Layer 5 of a small transformer language model trained on English Wikipedia (8 layers, counted from 0, width 128). Numbers have three digits each and are written without spaces.
A neuron's activation on a vector x is ReLU(gate . x) times (in . x), where the dot is the dot product.

Input weights of the MLP neurons that the questions are about. A number n stands for (n - 500) times 0.0016.
n33 gate: 643546520585598964578698438417430496526425379792577245197472381488518596689424442659389445287447421412476447557483625670561748906565500445455247324315358344673207445472381516748223694286584513466710427827441437496411557504318434619722557645535369637628308484540555496354436623406455528432446615517351443658557255306547317415462492513295560500684565587383595580517479328373539380388565
n36 gate: 634228562244317483652544829532726465334692308395272589103318373369412442647424633372277504469439492593765480431461629517601757406659679572288363370492563574542279660484323676467459393625563356424640582300387461504644504500644488606737729359548405487431478516570437487875587513603504419436587668444602467586512496616504670609399409586450338237422609429512483416297713414620602624808386
n46 gate: 367560458339513474416604204654432792443586491518429544614567492475686483336530398356644239312367645500521546316386344701226607232116312740730474386483509467452727240615293644470483582376375259652504333413384346550357416431287520541386482445428479557571352472319451609706435631542323742458624236429645253314534607584601618446470521336341666369407522453392627578381179477874561623489710
n69 gate: 479369442496314204623513513432566350553354330649531403519365478391735591512592579459378705653334380622569387330370496334467616545570520811430610329609448382500431725675551348343783606581448488371544667452485451396574663492605545550451324799521586459574558589559376508540477480559422643608512184606573833427535441666148476462836500791530600453526471504552429729457345655532822398590655
n71 gate: 457463419175435339364535751327488561432376421513528209805717718553482397546479446686443408725391586605520382431466481585461452351637623521492257721406766404500476341560341603442500788761734522618388431635512641476677549417395803330474693475539410380514431713404626614657504682688500791599384298462551593473500967469555614568341409586672388594368717455566595341566604487344516457478399
n90 gate: 583773662508481214518472606518549645606427588408433679414333454571423389465620607754576539372600644703511669582504464422528568618395445508373476648685281758475212663651587544443663500474631524531436429664461742333393365787360543395442245519428726382715360468641565738684635430229474452320519524409426642330564450536488641329496710500533476428309432416496508496291508786452428457487594
n91 gate: 417234626565306627443642183473557262490257481390428360434730538384378605516471462530395396353491431493408487366549446428500336668506471722391523565412394511346374555666560503433471543404597587581440603357455455525342450512354482480651639427520387559591577407581625666548439422443579612521411412490503381625506382518520304522342596497647500450401701659575389395408439288529560586503581
n93 gate: 279466316408704513528437373557311603370330564322633174349595488521577364457487538508799474571322376301484312338391432509451407382375517409454513508504624726610615599500647455280314605389341278526500700565512584463433475326720416437693671458389466136346487392612484647713423522295534612751411247745221359625684445377422574624616572579565657513240455318564686557712185542389922496415567
n102 gate: 595575758576398285488443522591566526691616583452585585312666385381236654202605529438195605517411426452396463333598407568356517590159648530593384531336542220427428424616500464306306389564378439420341427708336578290295484453702512649663544220422430436235256636636630314471369572512389386350683407504398585532553392063415271585588454435723522475527578620675409656388338401451429534623268
n132 gate: 492373547330616590733384630493449160484492429537481367477538420372533701480212516367547444574550589538587504515613415468732669541354673512542658544399682709511633576564582644613524534328798393436842346621456537611599678680424448583504579535603558435647562467562358492516293854543500588448500299581673515748577031606492427852544547345552489473604517547493578466473461795688318500579519
n141 gate: 441647364627309322580491530299367658354158329419218458528670519700647545434380216211706281381373592332304620389630504504248432467476317633536328343592377109492457368637568531532528527654410453657523492533492512496420496566368447474366569411632669366675449588405461446512636537271713575611484375617504389319676874618642658559336618610531291303431402244492585386488378672507465450415496
n147 gate: 349546627594427765539395429618594369449392758548439449361585527398425533378622719469504538291549284398576316618487644517539648218455513449598487596475383592504388572568398596607628425835668669563729423538527508759562332401504676627589469558456340882436657407513472805413556334680545760691446133646389642351353404492568602387601778414195346492230718583302678416405483342418425637355553
n148 gate: 632556304397418872425328246360480559480524484771675679406740614383589826500456441478638601571426556112316574376357571378304517471376565561457500654406524399485485568626390527413619311681436400431530609419522331546415367576379750508475504468408504730382492426445655553488390557426386488517393534344528484375242512641736577446484528315535335567747654302333295408350715232536601672573286
n154 gate: 354429638253460548327453342384460547523448433469547504562327565420418489597538691576361721608460483551457420547348337292663434557691462575341336517427615426319711672504369301507279440482619682278369637666524591608576373398699379570539559441380387775903597476680493459437461610660423431456533504466481815388453470541379489432541327504881633460444539268573493603636430500490416489345620
n182 gate: 356682568434492703265752689430424447429458589532293551538493554492341669586426366543301570335568518598545390538294543228427440504715520819327599457325376491293355496749610744550646408672632516488547541559482566327504326401406576435586582481480390420475609576415581614616581405515416647235512459663437549400840461611780405807465535356432361660583435631410347266481546513545456254497372
n183 gate: 481485540472601412521445606241573508583338356485377379449306524529590585358511621783551714457543514500404584431473490545093531466655459511623454548536515537486343249528464525265474419543463442181648514470493476655363431335410247414421453368311365752614461355613535462711687492518759291431382563530356543536380614507651508500485518515423457769611299772593452400456363716470308538571500
n196 gate: 218464605538373633304542475597539496428520433294462637411466606554521508560724669563508452343600704759610457604589408548401545520358673733311391514535160439536511624451364322473359669664695492656621273335574474672507457537624548537598542711508251236643446404384609400504436375438407565418543525492379477303531547309653625489532622427789390484589319194485602470719350863557344301264550
n201 gate: 617565758491149396402491607749492500153633629572287385528676593500444484651254384568580471297445675487737401397703477603517407641583632727421546363361386460560508508446496574508440523434724500553477287442356550692616532416766417657539654328310321454504682349692473521100492451468388579778403371512442488623361262549644323375573560153602471663652585657462624508496641601373500521391524
n230 gate: 583511479320609625621533459527590507257654646467391411497381474727507374408394403617441638222313490763554369524636428361383569618561603614688475686355781434406598348436538413469615527493620409461510667639431507463513589603521415349668445566606645651373291605504417340395390607486648323405563767558568449496747381503482343470278455554324428383474357535337587470392563606635480396509579
n234 gate: 585594560601715601706595574481452727504553618496639263552330206572565537516707512508411492376603831461343464468546324654397683651635471604624534342617750369311366323516564371480455516322455249417337432454802488337363628453281492560594414197534592403392662534552516463537352333468351361424655448475204329690548345546383679551496537327487540143366415585363488547224300292570465420468340
n244 gate: 591653485676388470482392269514492636317447534353693465451518458519270435212531568759428477536515493310507418493645564756436607535273477391448453433440626340352489535562676376406311536552550289322457496403457396619564549438519450339547532523432575268395464707556453632850475582575387597725561354320465582475463660110578368585462451394562582515461476371546689709678409785432428551265217
n246 gate: 250310745514660671609414326671487486605637830513676601441500659449546479548374598596436618460391378536599454412584552548518545429311553570513805488390660448643678078649479405278675484488656679618692601312303427387556724561513613582378573632469326482202685279618406684556426592682458630960436317363276450481462285508351610433513521411792252597342684616504568239526749654597386619463563
n253 gate: 595560630547586432328483572549808702234548592437586357437554767343462380565581229463520273525298658445546571289488451545605621521648573529344549581551476633648461561569307227722448645643920496342478520435421202628414512348488631589625496599676366537632412448606721533732290770717484492561664526327488375422622596321345619585492691562325536535496278504474699481536460682554440644552422
n257 gate: 431446393293541458531782349559796728457317267679427560500751319627482692344669168465417534129399622584436578480774594547329330500337223738369509577537483555458363517612566516521434488452222544445523349708645713463422582508369707628574425562757447367450483359579730661316556641471817390372433558693423382563578283791611568690534446526486692393559561467625388444367446450710516517576484
n278 gate: 530450411783584774496548513457171798588377426719765555536644397164256722218667504381529487491420578382587306661525562651625350517227450508592496564528380486584500317393496366443533371484517418550443536542365578528691476520220662808580487565569455627396504192674516316484704315301407412464578662318837629589561475316559492771363561538306630326512491373408635314529508455518477394575488
n33 in: 284617433478447605474460540451466428413527394532457573520596702648446800431555561446588472582596387453385715346500442510679286612380343211400409409581380485402724645589601575676456480569421518441624587441397323337579346731607522316391623422561389370556303615601406636401448531493412593410391271539556670604456548354577528420507606613758488288433421653497663395493534363482532521592600
n36 in: 674557536557524309550655152415226504717488520487496454255520587669604520632637211504581235098778585500512500225471630458449590647440554583244349534319545730549599392394440375500492453441459419151664472396351245337614319492504592272369660500564488626370247550698496342590508471363653572638663409525692440602572447572500383655389695593446669299396615301332370484699435593544527475440488
n46 in: 671625507768496682479546555601471381698295526573407474630564646597484496411548591271417663358482441558345399332575562623408523579557634552285628584493430411669422533419493426449387619397711550422561443563442455486398475681734466616422496413642464485472473466438639384478685541435511404748317387462346683385346365572541657287478602572905652626569979588524460320617372595503555466519328
n69 in: 476578468476525464512421348565587531726497510616624464506528590462376477500335202549690487588655408438534510300327515736660541467418354381379644455433493615443472457594439553448464336720595626553703424417427491595542417775457442603425510423541522544332483752665587391250615434404442519543461524550530646595490354536633434566559445308564652673604371610427477528506461377497405457489242
n71 in: 726488492624259761414446479511488525492421654554426565508361651406517425424456753311268246616624766218351270376353392443454612484465480553473700646351663592445473588630488317693543451527520372512308403646474294446430453526536515567401462437521688725592404370567459476361534480391688337591785399153459450720636441374496739458320449521791496488433434634778654294555290478407631606545391
n90 in: 599574616599662383397357555284275658410463540400435549471346422482449625570649441624376649658604424644394334367293507530349458560428654466460504463348522435731475489521735620558303535514511692474384367440659545418500749954455538330539749438331543439488542517686507481577749530536257597392555559390342460548752386575331414539359386534371523493624492668411474454511643715490399364401468
n91 in: 554617455448538487606483472540452722490494659371437225580405455573682672366339545473606464514506543610650564519420543705636659743380411497602490422724634590515657428541653428587339497582559331408494684851351454478497624580467439572416479584612618554571500546476525411370577589516487386610283469523377411623506795382473420239513468389592401372500490471558426484565468585447656600492487
n93 in: 403720265252389601401368271448400492532504734643592420508747811642508629555635558642539698610652688193338327634552614408484459379599636504519504335739520578308266385579230523519519478311611533583675446660320478405376523582309485624434550624443296496470791617360444639414437364454485500679652508532416508487419703580292316496630590540671560577614459699569465556473414666563496391663324
n102 in: 370363736564367397548512382444649748500541644550579598685726585616445747556283324469452451585618497574415460489564244556465777602345477560670492486649430325633297526440409596452364690318593400451507673319396486658479500437556528601654551412180780439293539707543549594522546391489405356669459473652319486536789548469500349418563540317500736613476542551462599475427426336434427341587540
n132 in: 754511518531479667736385531604630377411362635481450731661677578504659540496300544262533267565706452338461457400489312548416500620568403467575305483683489468426577699381730710543406434465489374489415518742442510461313611483507794446523735388405460560620439565504590545639559548629525482508504473616515671563561555344642619539478795553496539432579645693449652437598120421539621526630575
n141 in: 455358330513592602507409282657780314492457249591500500570538598519608555536632586401325428422523563454451279531803389508426767589535283436423488435166563535478299420477589591391480691508520410244291512508836511263379284594652577579294338703356628618426484459404534452311436472574632515225492462500516469594365417463528613607698606423702372705296323277478664652567610538475403553692566
n147 in: 441450653230385864439211565320357324589481470548433725399526380440282697558539352638704542619345557794306537675508603481228389824448729523667531650361454479658482462804556496349364620356343286492571485484479443437567384543384529336568512568687612516320496603500500539420344415646395663508584540492547556483414618468621422338427367488617521485396456538532425372421648620716640351526593
n148 in: 416621543484410332486496625410522319369420332270378448579521724309523504633426354473202678561521479383655594579274342706692431466629605534461421584543684565226507374623558532602467608461518336619561453500404652233510594476422363446448519573692554662669680442535441616386647556442392514504416609504448289719637449350552354461640325485600451781193488453589449500383467738368400613411529
n154 in: 515539434622396651580526526651503574677539528467621417590572431239729472504478634490286511537744660410445444400645513453805581624683255724458671598420592496264602625476570242472563577476418474507503365439613447428684702386550540481598362619633591529539570540593285334489594663570305472570595485522533590381431451540551294298407433493415567674360707345338588568606532465646580536457299
n182 in: 272688377358400591500539613403702412519328383270303395313496561396356533541571413565395489377507555473564475500252510478292175353682597679493677743406448488676535619613641271460529510642448515507705536657387441496459554399452548280533558413481486447609504503643591556691455421554460764468529465410489715401547485578421616493696683504432444500634734401473475236427702381698687289465504
n183 in: 493551463419600629679504449603524589483500500550530163513738453537529480476621771494571417532417616330392450254577526497532358528680719524480265628520579500544556428366383484388344497827637489545605330375561426391351406364341449428400428571618295447481446449482390451524425469436510686560456406644608320722420367500660521513486676426664475594484482564548557520405238271475571409642610
n196 in: 522682617444616448395253682540386533568653389533643514610456610490489434409613590477593408474537526652648473517582549493309489593354340457643414423472700254597571609597442527493497523449514522656487626415634530649558538629751320640543684604642572572454281461353533173434570390517476456496385656694282309534445531506400600646440497334744421369359518462471625638462584731525398392421859
n201 in: 349670311424519473253401425545469339472359524479439432446332540554666669587492543577360396352298326313421315749415599296508943238630548408281609572454472608337515583549616489625492702249433643552602723428577678450580450440628419351462371512611473152630265574566422352594743440678674393346641396658227469330411500654520428492282516407586518639448627598540329579570418547461437395500619
n230 in: 481418456451447404477316596608506573368761659494450460624494570757634473476537548576479665538418406761509435597599379549424575676656460497479574647319591530522639415477633232685557317483515387427531574555455460541508479566604373395479510530509473655517311584548437457566431500500384389329584426320531432474412377587537500497512401559526638524446560629399628529389533585611702491385482
n234 in: 461496303626447346559711602520282263560600192622634666434423508504518367218741380461517407321707425252560340553303461526404883539492164560280569354537437343593351534416549436214500647456285535619558508432242736362465414484356496553455368384644566522495308676394694287700432781360459813427621620500543708500529604644372410702416596401358440414418561446558525544508492509594567753740365
n244 in: 625457643508580461523541458517622474572677454500638449434569566636755603429529574480563320407469657440548430531427318388653555482656645518600660331476468351526435453364538473711415466706493726424748632691493580390579597547604244493421545426444786456293611497384473504560483565374434545666518752635525652081570525622399438531318556383640490769457593419579535599289557565462326413417680
n246 in: 564508462475477673674659582390550411318496442431409405527793350527451477457253361471205559431432580574642424572663265693337548313564492271368412525466547419457284762333607426193419625425566569484720383484206522541655280463531522586558435454237420652500500594341522405485766492500584492690469586424654784353470403493366413661711488364572388431522496327507619768531666299528456456604371
n253 in: 597335570400570389409621435510245432441461464410542522430542586454492364572249279276578573328503534439386493507563426431365579452608551420763648467666543282593503297686567294585518657674464485384410556405258524507507190456358345632468413418463482385449459550390616500446514313447436350484582671216551696341521525443496376646547332411543400482375631561339472497621278418655300345375325
n257 in: 194468397365674367636491461573592729512448669390338570671445537603470439541443504534384389339528428496582575437479500286534892737441479743417675489627395732627539418321607686572359419406586504484556480698356500504545282634459591781597543376631564583264453557555412574553569508596679595434690659571934591675516335387517446578545428237562544444781132259443259399351528465780439591514575
n278 in: 539106511419734522686587508301422704458863489684504511688311368202556429345489522441485610547464447710482570518462360469622367500423550431515438534441560719510630633720684536533500429460417613458448591721535539289535460489561314666404579496465541438558504472536361405275439561327596376594657572458634463585463620409439473507707347512627453544394359437517946489578597423463708469581244

Each question shows a token from some text and the vector x that enters the MLP there. A number n stands for (n - 500) times 0.017.

"l": 635439557561565396439424454523777372603672464345493371350651501494399406461432487561389459476628559400607594472420635512410567344497569390451519455619417535579612385759554499502364524455390675469476283532728443454425418544459289594440471598615602532424574538369571398568611587533569500471402767548669446596394455560504502443352516504457452490600613516510466522674516254717747512512416
Which neuron fires most, and how strongly? n257, at about 13

" F": 520414392521422346561410299433786320519508479541334478646519549748362473460438578427363449608537535518662412543520443476635563469371517443506596456702518417703592388649521421626367605442508581476491508452632312516533424524462589633455533462343534578568484454417578369403446453419363490552371523466562653694423465700339580388343468604560651523479604528055511417611438490486664659588422
Which neuron fires most, and how strongly? n69, at about 15

"ig": 419488479430490442544482494389459410650430574471408360655469513590347534484560589544588505659622477432485506567656305533382429380376441304496410590323539556696750368531342452677455581451375656560543485575569384356504346400517605501680498684583527577485540563430490463491523381489379480463461575595530422577346426551319437474377565594496564334573505465452449470568434333340383587601382
The three highest activations, in order: n33, n147, n93

"c": 603408676560632442600430593532589412504506379487420557581401562688141449545508434505580317544573505465526422449611678480513438558362494493332461477537484577510501446541347508566568593521385551414489276506555589391574510398483355570404576574466534526444528573450453713485561363458557619553414641536544288536332506520386433339443523517489559405448521555311475609541404371470608634488395
The neuron with the highest activation: n36

" c": 548380408662545445421475404703664361514520394433505450657505308699269406570351392476616385546591377529559389566351589447584460580371481316316411465670589593507485468510453607563646656447451627532460351570569251455464428510671400712517476392460478433497636680428527479477423410425487530449457775618608538571526429698406619461349428533421542477606506533633436483655596515422440566596364
Which neuron fires most, and how strongly? n257, at about 2.4

"r": 477626403567661480555575350421546317493597682479372364613541584550344683514536628269521377423598518529522379530546416576505607591426565493583539566524491569391493458432592407592431444570485561427553380381458369417498302415426600351467341509721665505488620465461458530382584553327418549492471653367429489465656436335312547468395403591500422522570623535293395506569521524601683558632563
The three highest activations, in order: n91, n230, n234

"ated": 554475416517649336643644531678456273506456450541543440603582572394361371665437560613496231578556481360625410481426443510538579674439484266552533452567435446490694495563492492541629429501515589494451432515538632489452546494658542496409536511421541503503591623470473298439369425628644553447452752458563425539441437597389569305460443458519531485572429453742425500609498482464449506373489
The neuron with the highest activation: n132

" s": 539424369596421461249541391576671365396455439476512319517485544561366442574483410486497364547570309435704454474323469478475463483404542513485514514601404616503476385598493405726483531568562692440538373506296305534596356535584360496521349472595405565310601677501532606590458528399350509476383802560472641616522467618301590516239465592417454418473433533539327408780527433562542606474356
The neuron with the highest activation: n253

"ro": 476585303611527306465553474490521453531554477355551264681513532521321532561564604377499431515475391447507551560438399488478623458553569469458630515515555641576405399674636525573468383539482674517544337465381497549366517618334577607483432425431496461558498517517394379390536581503479591457240641596410614530590675509362520521406425608459605379548501622300412439626417549337463454463498
Which neuron fires most, and how strongly? n90, at about 9.5

"ber": 460372518590530352550584370425561344715596626600443419537476776639379507529438601317536541540331485541615247457545495604329605598318419419455449540317321431360633391388546437455540475431391483529610440452488487449630499308637618497489448452421598531562614553486448546351737561294379607551282370577513273596623471577364482405431497616453620557361434594351514522563471475508335506575458
The neuron with the highest activation: n46

" w": 485509383546388442614562467541578335492449322383570475469554483551307467652434482410489401573518380480681367477484455418532437520339587345596436425433507559494564503571387390602646580396615589446427495610695186294518470530585600535453574612473521480435671654523569493400588379573546615447407752446689550603559503761422501327322379452340516511555562567396370571616570469399534619493333
The three highest activations, in order: n36, n69, n148

"le": 683479296594535420546439512606495331639324410497444459526593439476277450553388595449462445450595687338509676434442484435461583551238521340613561481558476470408571380630635557626478558567424551599474367616515383440408488500484290499449463510489451462446539626326492344410416649348347381475321785596633725625388427508298488377386452482496486424598445526578479497746471472605608516504550
The neuron with the highest activation: n132

"an": 320478609555609388475550387398535454559469611404462383528488482561385525695324574476523423479513591435674506609697484644420320466496363348457652649423330456483661491478503508549390304458495610461725386374426508380490361449557510494430405522524504555561511633330502506445618389350454625413356507420390400451425367519515588505447458578435511518454613478451322502557443507454479425641556
The three highest activations, in order: n246, n182, n201

" of": 601637418482454352625566492578477357574514532461571393516445432631348414641415571423598337514529458509826410579502400482309611696371460397459488496478502521293697437628516371595587286621500541386496315481533652396234473261656541464468458719389630369484463538417462498425554488571385461374392549501647467558591593666361511417361420451382452531582454547322502516687508485497526295524425
The two highest activations, in order: n230, n69

"k": 610443517674446529554434434591514446478393550429503471585565420493432589594534621648642317721612351449710556604510484470364460562515405398447517487560384503560590356609451537469463505368393554439515441514571652476516530450485379525456394596502573509512593707498350568417331427450695569392413809514531307621481518503677577291430392557400596498586476401641421493526547292446643460645561
The neuron with the highest activation: n91

" p": 677553462612274358438427460571689275445445405481549455647673407676342643633316524508604493506488317616639401587552654331552484527432562426475546490501609538635626426583548545659601656493498578495530492531486306566385458475809355535556545504551488398458505629317506499426639524629435516621481769631524605486630573635288594457249422462305416507433473470457415615649447552562483605544336
Which neuron fires most, and how strongly? n201, at about 21

"e": 442411497501518434661532537488488431567576484440446532578640480559331418706372553350527424390499513423712403425612556516463626665420345561505456479413388468574592309414601500386531483629451645497509476525543568399485517280619429536493464659418566574399613554453467510387575462465512537552329682501361315514557454590494536431518493538378572557533406646355374662625545413374582484641584
The neuron with the highest activation: n246

" B": 574506535509505521439520528433768303515543535551474454685669646766386621500354603632372525572578483444680396525624455426468508470459596317504536691524483463710536412562459307520525523375508554509560538478557221523324289408453576507432573496365449477588455691438381505431602578446281452464555630597652692533523472685528564332344451584455519543482520475277414381659498576564699575589320
The two highest activations, in order: n230, n71

"b": 458426308559547491572391402472669487542680492485423385535421564464284452515485592469679410619555551513655341704348352526356499423438532444480526529405563521627659398487653491565480620512363638539401428484769355375401475565396508496319447431504566440516677467490340758465699412309489418430453594522478423582655432419452471402554556551478608471574544543244407414475507565471546519634393
Which neuron fires most, and how strongly? n90, at about 11

"im": 545381356508513427601313432455556273504493520702430448657668509388319437519405667307390345514651536444527488627442530585502541418430457351480532398504322402550704302542533461494317541342483449325556433584535296366424576355482531524422529533577598407566601521364568579478535444515473578505515687450502423496481543362452600342511467591396465427591400565489399521548329381634478579515524
The three highest activations, in order: n132, n33, n141

"ing": 660418473476570421560561529495554469531590455341392393673684411427322543609472551393553312598483419333520439567519441539393434586478613507470402479618480495396669326708418426610597437544468570398356336500467448455489525362472696603442370623429508506408624476407446421520575399419253440381386597542432455540496438617378588459527508471510635511489453569343262502640514525413572472406341
The neuron with the highest activation: n148

" U": 533502415661543507422532418505475341379490634519613338755536465552343635518430667342573524363638357559661527346648323241578688464265487336377456578611393638473627468557400467540539424459428626500617397588525367441393474380496586590327565330388547465527522669519459315464628506630432551538406515515628554452436384544503570464388364644343525450433397459302520425701643403677570476710654
The neuron with the highest activation: n132

"are": 599451549558408387637562399588549393538541460575485585632544427389275466554402575402501539460565615360577518676298370491584480565371455411496413529483459562576614460677350518604465598595313553507642404533439459528470599447583365529450487489313436507401657485442412393475472519654447492417378717655513420440456441498297466458371503436528545508507496425457438546580424450565497486528375
The two highest activations, in order: n102, n154

"g": 564548548610710560495538477646597444519466630541426418559399438622458564615680602672357526513630417474590446552644515539429473494532519407464458753415334596785545480533576484631637498419583615500469450459676429400440374426450457563360613514383571552538520600374462532527495406328583582521440590566345375519404378630291532445343470478304656487465526569494478459519469534442439533746560
The neuron with the highest activation: n90

" to": 618683465574453461538528374595619307547419475376670474638693499456335382642430495506656504600469492498741638508545527393314650473474576274393520515582392649349586433555559488670489424614487588392682362564468547596437459346592460567523439639448502421512569575455522645237549482604517406402429583505514426601513531787270574418392386530366508523567391451506526474680495440519540381504597
The two highest activations, in order: n201, n253

" he": 638558468492472465460507352574614415330411197544733530629675483530206465501428528347602466655549407528683521502441445485427573502477562282559430372498438643478623517443404390558620522539401623469669520583560287490434473430615382595424569541393521377363543744374365534375453475530487356542273757519479397605495504609329580458362405355403506543447471586577343674545485477515519497471536
The two highest activations, in order: n244, n93

"ur": 530438545611573406554446489486497308468560404429507425626391638330391462581565604352574427576710541550605483599404541690356457622476419511393434590527411491668438476682417422595426433438415566535355465435543440667433508548336535514454522441540531475540614538445453428333383387547504491374290853671530367590570492465406464433384385668587495557425483403465446481646355526700471659313539
Which neuron fires most, and how strongly? n196, at about 53

"on": 430407391556546338617602428393607359518534692353400293638712581398412562680412618536444496621465609441555439529341425535541533628384638349425378632463301442511486501434473568645579462535398559485507623480608453450394433621354550407427433572406405568491470408449444624585505528639336541413297486410578502430423575497453483411502286437422326476495494508485364409600455481533452422632640
Which neuron fires most, and how strongly? n148, at about 19

"w": 563469519636506470636643496461434324448545497440530500407426460529436629638538734485464467424599517548656500574414549603487491517596572311506574601551366362466644477538517392483531566500490606459513516541562458432510526365359570517436450454411441529408577610540563520497445460417592442402277749551598314571299448572294467575408381543491616539531487568474541556517509399309437565573464
Which neuron fires most, and how strongly? n234, at about 6.8

"ess": 643389363427429414572484414414454399586590639503461483541465507466358556634536506479499322483494544285623475665499429579410500504515423407550484612598582497563629404572394465509500478667587422425555377604633467362571417236494508534448495607433567508384483516388451591517488400371445449553298677485494369546313484734356389516493581477504656461512379537292389612566490410312352500500447
Which neuron fires most, and how strongly? n148, at about 4.4

" A": 467708560537401521401535379485565367384494453431576368666324276469278440584496649382580422361585409513580527618563344411434531536414566506386546583448412575378799477544368380619500518631415505494676317504463471265385427425692529640455504337425488453478569767478418359396684639688369521384419553467444668511603442663322677511380412550392638625395478336434409391608571493674704476432424
The neuron with the highest activation: n154

"h": 615478346617428332558432382475548299408539553380311491595439680592255499331481623299564478505505568476399395646496658587584534532413463424495285474581419478692529337521500494503468503497314468493490436392517434498468548427268428485472402538590523410408674746487485554382565393316422390569435639561528359529520504520354592459536423506526408537468558730427536603525539505473540513484442
The neuron with the highest activation: n234

"es": 545568452533431336636621403530387285482596476443402541618634487568354494597371607534521381521435518450737424618553411481394545740348382369480561589462468487581647446724431510696667470505568463445754388558397397471414415328583556524386586582389406469388527672450525391398562445594401445552435506448491444537431516683454491472409440554465544482628433472518402669664568510309494397497551
Which neuron fires most, and how strongly? n246, at about 4.7

"u": 454467440517468462694238567496556323557577521535554256629554711507273485610439532443518408412596465433493448490510557569586510408377417354476352552519429547272583508568593503604312415398427637350605611490595464368284386517276452518508466498470682520538666508370437551432317572384470493467432633621429550466521411452431532486470460582486523367493466606430461597479637420322476441698639
The three highest activations, in order: n33, n132, n91

"0": 383466473566593495512630339382735524556405444384353461502453452580525481526455735352337457466434466517597520614505412432410511563431274422607581433497438630587619355556661503592351398573565572461557286599553406418395468396494718565621449421586634442497356630509440418522698350536409552423322618604548355525425527465233531436443478559397531630537533520354565456655482562560580528591459
Which neuron fires most, and how strongly? n257, at about 35

"f": 594415398417570431585543404461477404649420620404358598570355629677366506485775633684576499558542442404547456542514470426529507336372523313472535577546455374494584443510610468580599453376480564433385575442796440437499509278473479506383548629378551401396481475377585561424537412376437491600442589393574540644362506683317506287346364500546556507520472605235576362521476503383475580552452
The neuron with the highest activation: n90

"o": 482395497669490346500421487816453336528481347511494464676648527582268428529319473471515566557514503570637586602392499473512561400367662499486489453638553535370541409544461456552435452481355497410606388468647422538490451510509578644497452348510477542452638595438461534338528567547555388358329769455536542576527540507543487408333528626348528495592388519502640708626504341650480412568428
The neuron with the highest activation: n257

" from": 552601480589589284536567325430639350653473404503354527601517568433401561548332647491617520599481432595900409621603552425377575543296459444559630580418395539595653487595492328530602337571664568416499432429383587502373565410661589609556573564548529450479293501487508474454372521461335556505386582423548520539535573748324658529354458476455476425479449516376474483698402579508517376475436
The neuron with the highest activation: n196

")": 421599458510446398576665392579566258543546476429520428560582388482367400765672605520553470505525444558608454553492405540403598547224391426662516532516412473681588417669382480692663479445584444468564422555417335256463473497570580612601516563442368356470426662469466278568375267398640362553316462442504336480512518712467707456313367544404651528425546471529553516741582489352392380357471
The neuron with the highest activation: n196

"ar": 471456525427575470582520311462515435548365588439464209493330574489261547603476608309630478594437320489606555662685448578400572513449469394487447506445464485651530454605536408619518480551408574520662463379787383395498477415470562466648471634456666689482546596391575329370452329472470540546487655572462206564405509561448428354458434643500505550417446470385457338600423406421418615482413
The three highest activations, in order: n147, n91, n141